Layer 20 of a small transformer language model trained on English Wikipedia (23 layers, counted from 0, width 64).
Take only the direct path to the model's output, skipping the later layers: a vector added to the residual stream pushes a token's score in proportion to its dot product with that token's output vector.

Output vectors of the tokens that the questions are about. A number n stands for (n - 500) times 0.0099.
" information": 480,510,449,622,512,506,573,529,419,438,486,487,543,603,383,535,557,645,478,474,505,493,409,509,540,568,469,552,506,498,457,507,419,460,537,548,502,395,542,406,443,510,536,541,547,430,424,555,412,546,450,503,608,451,421,599,551,546,389,487,433,454,587,527
"ham": 591,492,413,553,481,459,528,452,390,541,517,428,565,552,479,498,557,578,556,554,403,505,482,456,633,485,492,528,337,524,491,593,550,423,506,538,404,464,527,495,572,558,387,415,501,592,495,512,474,604,477,421,480,483,444,425,515,528,392,569,589,413,564,573
" Apr": 542,602,479,496,476,422,575,472,376,548,462,454,420,499,523,516,456,572,559,405,499,425,491,441,480,514,573,539,526,513,526,607,476,449,540,386,542,513,575,506,514,532,531,436,576,482,566,581,534,501,472,501,439,487,389,562,469,524,451,515,420,453,538,552
" At": 451,558,466,437,445,506,471,485,516,473,487,512,478,512,525,555,517,480,509,423,499,495,468,410,487,499,570,538,482,502,486,579,496,555,518,442,512,458,565,478,454,511,509,481,552,508,513,519,509,520,469,482,520,439,488,527,549,482,548,584,452,501,536,501
"ounc": 576,479,526,540,466,457,475,474,466,513,502,506,457,539,436,456,321,510,458,484,506,502,510,487,625,437,524,563,514,431,475,638,469,393,538,537,516,418,526,430,365,591,550,453,549,478,553,505,529,411,517,482,545,524,506,494,670,460,467,495,531,470,549,626
" A": 539,534,505,471,472,518,494,506,576,457,496,507,534,498,535,514,569,512,497,497,425,513,493,516,426,534,532,499,484,544,476,475,512,478,503,479,490,520,517,524,488,463,476,506,463,461,499,509,563,482,476,496,454,438,518,551,530,447,514,518,498,485,514,480
" than": 441,581,324,585,431,416,637,507,467,389,504,503,502,577,398,617,435,516,513,376,437,457,508,468,600,524,447,548,418,510,481,592,481,512,532,489,515,528,494,544,439,572,628,438,595,560,569,418,484,553,490,640,497,435,416,508,501,599,402,480,340,553,552,526
"tern": 428,510,401,630,458,516,616,430,438,614,495,448,462,614,554,552,524,520,430,549,561,416,495,520,473,477,524,513,390,495,542,509,438,452,525,518,446,479,481,513,427,541,573,526,574,427,496,497,469,499,560,492,424,389,487,596,455,476,509,521,360,559,625,562
"ese": 476,501,413,496,516,403,567,441,513,553,498,371,533,513,364,566,526,579,496,550,624,386,495,530,519,544,416,451,391,596,495,460,553,445,511,439,506,446,490,553,436,623,501,531,500,528,488,546,547,601,408,572,432,445,531,586,597,398,518,482,559,449,441,554
" old": 508,597,413,482,468,480,618,476,415,537,493,497,544,536,437,498,465,624,520,505,471,515,516,476,501,563,516,520,322,579,493,506,531,487,537,489,439,493,481,433,467,543,518,542,572,463,487,517,579,484,467,473,477,530,455,534,478,471,493,490,479,527,480,492
"orld": 486,518,420,572,531,488,462,454,377,398,485,338,559,540,413,504,506,570,650,455,531,490,542,459,558,544,453,465,425,518,443,610,562,570,526,443,472,334,532,420,403,609,568,474,502,526,635,551,500,585,376,508,513,428,514,511,574,435,506,537,568,456,489,608
"|---": 527,888,268,609,444,189,918,413,231,367,440,87,384,661,343,695,243,885,711,418,656,347,199,410,871,612,516,671,292,346,495,727,304,469,652,225,222,146,634,346,284,974,830,148,736,632,605,695,582,607,212,506,552,227,90,823,646,457,272,815,360,501,646,940
" Jun": 548,633,474,494,540,474,553,480,520,450,472,447,473,504,473,515,494,525,558,426,554,452,538,419,466,473,513,496,510,570,532,517,520,418,518,414,496,436,601,513,504,508,500,466,581,507,490,540,548,456,485,471,458,484,451,505,495,462,472,556,476,542,522,510
"ether": 545,663,492,646,507,366,559,429,364,365,431,415,559,454,459,497,434,537,472,524,616,470,502,486,561,580,511,563,451,499,502,524,447,544,505,475,479,490,483,560,497,623,498,504,707,517,448,491,544,509,422,608,476,461,457,483,560,347,503,610,307,467,398,600
"k": 406,499,516,528,502,522,541,461,535,491,495,523,453,511,402,508,555,503,582,512,500,484,492,412,552,429,515,542,428,571,409,486,469,454,498,578,551,461,502,485,556,489,502,496,478,553,449,516,573,406,546,461,511,571,531,439,522,534,465,460,570,447,524,538
"ream": 538,559,457,474,491,420,520,462,448,514,495,393,557,498,528,626,456,566,488,381,514,502,470,488,570,535,452,507,397,478,535,492,432,409,519,439,478,533,622,474,505,631,609,477,612,434,575,487,471,521,529,519,539,462,517,460,487,471,429,564,471,485,454,579
" World": 500,505,446,434,466,519,415,521,442,423,491,382,550,527,468,476,472,579,518,472,547,514,552,489,539,557,470,463,398,539,489,526,490,455,512,510,521,358,563,505,472,590,571,504,529,491,543,544,494,556,474,475,504,449,473,508,537,449,512,570,504,544,578,521
"ze": 501,531,518,613,547,508,592,475,446,534,481,498,571,577,390,546,504,521,550,403,523,392,442,487,527,447,430,483,477,487,409,532,523,437,513,504,536,417,440,413,527,446,615,520,596,481,431,519,541,560,464,471,571,367,500,508,586,589,429,572,482,480,476,545
".\"": 527,888,269,610,444,189,919,414,231,361,441,88,385,655,344,696,243,885,712,419,656,348,199,411,872,613,516,671,293,347,496,734,298,470,652,226,223,147,628,347,277,974,830,148,736,633,606,695,582,608,213,507,553,228,91,823,647,458,272,815,361,502,640,932
" F": 478,542,483,457,454,552,466,499,542,496,511,525,493,532,566,476,507,451,485,458,536,517,523,532,524,490,574,485,478,497,502,463,466,512,492,495,513,527,530,517,507,466,476,494,541,475,482,512,514,532,450,526,469,513,485,516,561,453,450,514,481,429,524,485
" film": 525,566,571,501,513,452,525,499,496,568,484,394,462,506,351,516,480,569,514,553,503,530,468,530,531,525,359,596,409,464,647,482,490,439,514,533,407,478,516,505,477,556,659,439,519,534,528,591,429,508,412,409,516,515,463,496,520,433,439,575,474,523,507,501

Output weights of attention head 0. The head adds the sum of these rows, row i times number i of z. A number n stands for (n - 500) times 0.0035.
o0: 499,312,615,683,552,507,379,591,470,464,469,541,898,627,512,597,614,488,485,637,485,553,420,622,331,510,604,332,326,678,591,356,546,415,867,370,529,270,414,592,570,392,443,407,629,620,347,538,328,349,497,269,662,366,449,353,570,516,215,556,569,363,590,673
o1: 334,458,486,456,439,466,509,333,511,432,657,348,616,566,595,513,486,372,42,719,419,390,368,724,539,660,470,358,626,525,293,467,465,434,850,639,552,530,195,362,538,721,444,501,404,601,656,502,506,666,359,521,631,452,615,730,405,473,686,537,350,337,606,610
o2: 706,397,701,435,235,338,722,573,383,659,660,410,429,671,511,436,399,292,659,598,605,448,266,434,378,599,527,442,925,476,332,490,494,768,289,518,288,481,313,239,517,251,527,615,581,472,521,530,354,519,378,597,587,759,508,840,338,469,459,344,662,429,626,660
o3: 693,371,507,534,569,565,480,534,618,336,450,628,435,370,552,682,536,343,643,335,330,494,521,245,460,577,494,400,827,135,614,468,229,529,414,477,544,492,452,424,487,531,575,184,532,691,299,553,608,372,547,718,759,374,557,461,852,330,645,470,426,579,646,479
o4: 616,587,464,463,542,529,563,569,637,603,526,301,505,468,428,363,525,381,486,853,566,459,410,318,542,582,487,456,438,371,648,472,560,513,403,635,362,418,471,205,623,580,561,632,592,571,462,689,516,818,565,558,312,539,435,324,543,293,554,368,291,535,455,348
o5: 171,495,742,494,361,447,396,647,534,613,546,196,366,556,153,286,596,374,529,446,519,655,425,609,680,657,593,547,523,591,357,408,359,552,468,642,486,570,528,810,483,594,408,271,633,591,602,462,400,550,494,399,679,788,511,365,597,472,487,488,479,363,536,452
o6: 383,565,730,457,404,635,522,418,374,525,542,545,399,561,369,477,367,369,475,758,249,460,377,668,678,569,392,674,514,408,567,648,434,291,483,680,498,519,321,478,581,688,373,523,525,333,373,575,613,552,441,470,577,298,650,234,590,598,499,587,573,527,469,559
o7: 304,333,362,546,370,527,388,562,497,531,712,485,423,818,656,278,423,328,426,576,506,524,504,572,652,590,416,484,470,619,398,422,375,628,362,598,831,475,286,260,609,453,528,380,354,681,489,677,376,627,536,696,528,155,398,504,576,566,485,583,560,401,560,731
o8: 459,434,304,650,718,575,399,464,535,530,631,366,689,603,530,711,595,575,472,759,433,583,379,740,310,550,568,512,567,318,315,328,455,426,136,448,362,684,635,504,490,559,509,419,402,626,458,511,531,571,179,540,495,361,542,563,516,607,110,479,617,565,594,512
o9: 456,544,538,381,626,504,859,346,494,331,457,692,453,559,665,544,571,490,344,304,598,345,593,516,663,482,728,267,598,402,533,537,373,769,400,556,403,528,667,635,596,378,482,247,553,516,523,463,704,618,414,460,416,618,475,383,395,623,412,316,358,384,470,488
o10: 589,506,452,438,651,500,356,454,405,380,409,615,442,590,475,637,599,406,572,253,327,548,234,726,665,675,534,489,430,606,557,623,600,778,739,479,663,502,388,392,410,286,414,332,326,540,477,774,628,628,476,587,234,432,548,482,438,393,444,310,493,701,549,427
o11: 405,652,721,232,588,383,383,421,572,394,556,696,482,607,279,623,529,687,355,628,289,524,629,600,647,509,379,522,434,504,581,591,387,542,686,729,451,223,549,555,453,152,536,494,299,389,781,666,230,779,453,528,437,697,416,337,473,472,496,237,675,506,564,532
o12: 516,506,394,658,738,340,385,428,425,222,276,577,444,446,619,294,327,348,614,296,617,339,487,563,425,448,662,525,599,779,677,732,626,580,312,547,555,383,565,528,442,590,275,260,821,576,769,495,656,417,269,460,644,457,450,736,506,502,595,469,333,521,503,463
o13: 736,570,388,422,480,331,468,792,516,357,333,631,414,521,483,342,333,685,458,426,469,351,599,554,173,457,671,733,656,814,439,560,400,406,680,561,447,488,461,336,562,606,699,359,150,479,728,556,480,680,429,443,397,297,428,347,405,754,626,274,759,534,473,533
o14: 206,606,717,608,648,483,514,603,355,560,469,525,539,494,618,578,350,181,594,445,681,564,559,609,593,261,620,329,574,349,613,515,467,693,767,367,342,588,618,313,486,440,357,683,780,286,379,572,528,505,410,434,393,412,524,548,432,570,347,499,332,614,623,279
o15: 421,501,574,515,467,600,508,872,469,446,546,584,579,666,706,568,443,597,546,347,464,480,560,601,649,619,467,246,471,557,679,646,414,275,563,518,285,418,380,567,332,407,500,537,322,411,864,497,406,616,481,373,327,342,592,356,405,447,578,602,411,607,488,400
o16: 563,437,623,559,253,335,400,562,561,396,528,446,653,405,619,215,624,500,519,782,620,559,306,535,468,300,524,684,703,394,592,567,478,178,627,680,642,523,578,523,527,504,602,469,383,395,472,560,852,313,237,559,523,546,547,201,499,314,499,300,575,540,344,701
o17: 561,560,502,501,564,481,285,297,629,792,520,562,451,575,447,406,553,670,710,380,550,569,493,528,499,423,243,257,573,551,510,505,453,536,499,634,343,430,644,653,581,542,356,244,286,529,553,543,438,592,265,562,305,476,337,488,219,480,440,704,633,924,562,636
o18: 371,707,600,626,510,597,620,659,455,437,559,520,541,545,567,616,620,776,447,469,506,476,480,356,199,350,419,610,731,610,398,499,675,467,643,608,334,475,488,476,754,392,529,407,531,720,291,498,397,342,663,340,501,460,187,417,325,500,512,602,470,262,504,390
o19: 594,532,489,496,550,672,637,561,308,612,522,485,687,622,569,362,589,318,618,612,296,693,545,337,508,485,301,548,570,458,594,574,597,704,439,515,440,485,447,507,300,460,423,358,515,619,547,401,389,431,451,567,671,686,670,475,679,420,277,366,268,361,292,467
o20: 557,277,497,499,673,647,353,362,500,623,311,593,698,508,524,433,588,262,519,476,618,206,327,597,679,454,370,651,653,532,506,721,525,533,279,472,593,438,342,427,578,406,600,545,431,379,536,498,518,566,448,551,612,467,408,709,438,677,490,537,390,234,708,319
o21: 473,680,625,478,451,451,542,535,592,540,202,732,817,566,353,480,494,240,505,371,443,567,583,520,621,566,400,510,586,489,259,521,761,375,427,600,733,519,363,179,275,561,386,516,611,472,665,532,356,394,665,361,843,528,405,149,589,578,342,575,429,610,423,521
o22: 262,501,473,703,477,477,410,527,577,722,512,632,518,474,376,735,513,409,886,577,601,714,438,324,148,606,362,558,360,621,686,432,627,709,358,433,569,737,428,656,281,282,651,457,390,652,304,399,528,276,485,530,583,445,455,802,399,562,497,556,106,430,155,580
o23: 400,580,533,573,573,477,724,404,364,355,461,475,646,356,695,526,812,606,424,621,644,547,502,523,372,438,545,239,659,404,394,325,421,506,301,553,567,546,262,497,580,525,340,737,628,488,408,505,277,456,592,441,327,331,804,616,298,373,814,444,408,614,653,637
o24: 421,305,470,370,409,632,342,699,578,259,738,574,550,611,374,671,711,511,552,467,569,476,538,379,515,537,455,509,394,578,424,586,526,689,504,328,460,378,501,414,566,508,531,479,614,520,503,435,749,394,288,406,567,197,440,321,466,380,766,484,619,719,572,426
o25: 520,762,462,524,209,633,326,418,568,684,535,636,387,546,893,445,381,364,416,338,519,658,525,699,339,553,503,456,307,692,410,378,576,592,543,220,431,580,412,643,666,524,293,167,438,713,303,366,540,447,463,428,600,661,682,630,497,470,624,549,580,269,574,407
o26: 564,627,578,625,374,432,395,622,570,511,549,641,686,569,391,750,493,818,435,415,613,641,443,457,567,364,482,467,424,496,481,633,511,476,512,436,637,490,601,310,739,462,578,500,341,297,270,774,323,470,469,430,774,420,373,156,430,524,591,387,390,221,530,326
o27: 626,566,474,466,488,470,689,429,537,542,493,474,731,734,554,312,576,464,346,308,609,449,447,665,691,468,768,659,645,755,505,290,664,490,414,458,427,355,471,641,520,402,499,368,502,382,274,362,431,528,341,483,498,364,600,688,668,348,351,413,436,522,577,388
o28: 577,640,720,563,604,463,618,425,323,396,394,383,442,547,634,402,558,503,611,758,540,564,405,430,559,548,276,371,314,394,570,255,641,519,652,447,536,343,179,535,529,519,357,393,268,491,525,521,742,169,375,627,408,479,644,572,565,601,512,613,706,639,594,511
o29: 475,489,478,476,567,710,523,450,572,650,373,650,266,460,446,443,365,313,421,423,723,340,348,473,418,389,523,493,583,430,599,327,553,549,546,493,313,603,504,513,497,718,724,454,372,406,427,398,548,653,435,470,751,533,547,334,510,379,623,799,641,560,473,563
o30: 544,701,455,585,212,641,334,401,474,743,447,555,792,539,339,559,756,849,678,616,650,274,628,607,625,584,473,511,401,454,460,516,623,396,690,393,458,399,363,550,29,369,588,656,331,420,418,322,316,438,289,499,724,489,414,610,379,627,370,338,389,438,571,725
o31: 548,477,561,426,706,625,557,743,293,414,697,382,649,456,415,544,485,190,607,330,473,286,499,510,490,630,620,430,519,573,356,562,389,183,546,314,616,584,386,354,505,440,542,669,628,236,426,554,694,778,456,697,422,649,495,501,530,447,674,466,611,413,314,428

Each question shows a token from some text and the vector z that the head gathered there. A number n stands for (n - 500) times 0.021.

" ": 474,342,300,349,613,668,446,544,449,570,528,449,513,556,551,529,442,560,572,406,417,497,473,244,563,466,461,468,543,600,361,585
Pushed down most: " information"

"us": 566,319,470,371,632,372,505,458,490,447,401,458,744,319,341,450,640,350,660,350,611,530,523,702,475,312,618,431,618,262,548,678
Which of these tokens does it push up most? "ether"

" |": 475,368,418,422,531,492,417,462,449,500,484,472,585,454,497,572,412,419,604,474,437,547,440,387,490,483,509,450,591,363,463,538
Which of these tokens does it push up most? " Jun"

"ie": 418,453,509,330,548,554,347,555,456,481,450,399,788,492,627,554,297,455,564,421,528,562,406,308,557,598,568,372,368,304,368,582
Which of these tokens does it push up most? " Apr"

"025": 480,282,598,582,534,361,489,422,474,419,658,561,495,457,499,622,597,450,630,571,623,702,433,332,495,345,478,692,621,244,557,660
Which of these tokens does it push up most? "ze"

"ree": 244,453,378,354,562,497,352,467,421,388,513,358,946,790,451,671,287,311,280,277,502,730,248,429,333,481,619,531,188,343,436,715
Pushed down most: " film"

"ted": 377,459,339,421,648,575,403,708,726,727,635,452,669,437,667,645,321,332,299,473,492,499,327,349,465,735,537,784,304,453,338,510
Pushed down most: " film"

"019": 282,215,518,349,483,420,194,190,35,604,546,438,720,516,567,741,333,584,764,292,550,552,299,308,368,693,563,675,519,407,681,414
Pushed down most: "ese"

"2": 556,521,293,233,678,519,386,508,634,436,404,364,583,551,590,589,448,423,413,519,518,374,563,479,547,584,409,604,511,387,617,469
Pushed down most: "ounc"

"\n": 471,427,352,477,545,486,427,491,472,502,522,442,661,512,513,502,446,473,505,418,440,592,487,323,532,442,553,428,562,476,517,462
Pushed down most: "tern"

" of": 464,498,422,438,546,494,405,510,524,537,559,429,632,434,544,571,422,423,480,438,488,545,406,467,483,495,560,520,526,396,522,580
Pushed down most: " film"

"ong": 446,469,384,420,600,531,494,469,503,465,534,571,594,489,524,551,370,505,568,429,519,630,387,394,525,442,581,482,546,401,467,563
Pushed down most: "tern"

" medal": 362,503,379,379,653,563,523,443,575,424,557,624,566,508,487,587,287,592,561,373,618,762,284,456,565,417,604,527,600,413,540,558
Pushed down most: "ether"

" Pr": 480,419,508,592,594,456,500,516,494,485,469,460,630,405,439,555,453,460,482,411,533,552,441,576,488,301,597,406,543,382,544,414
Pushed down most: " F"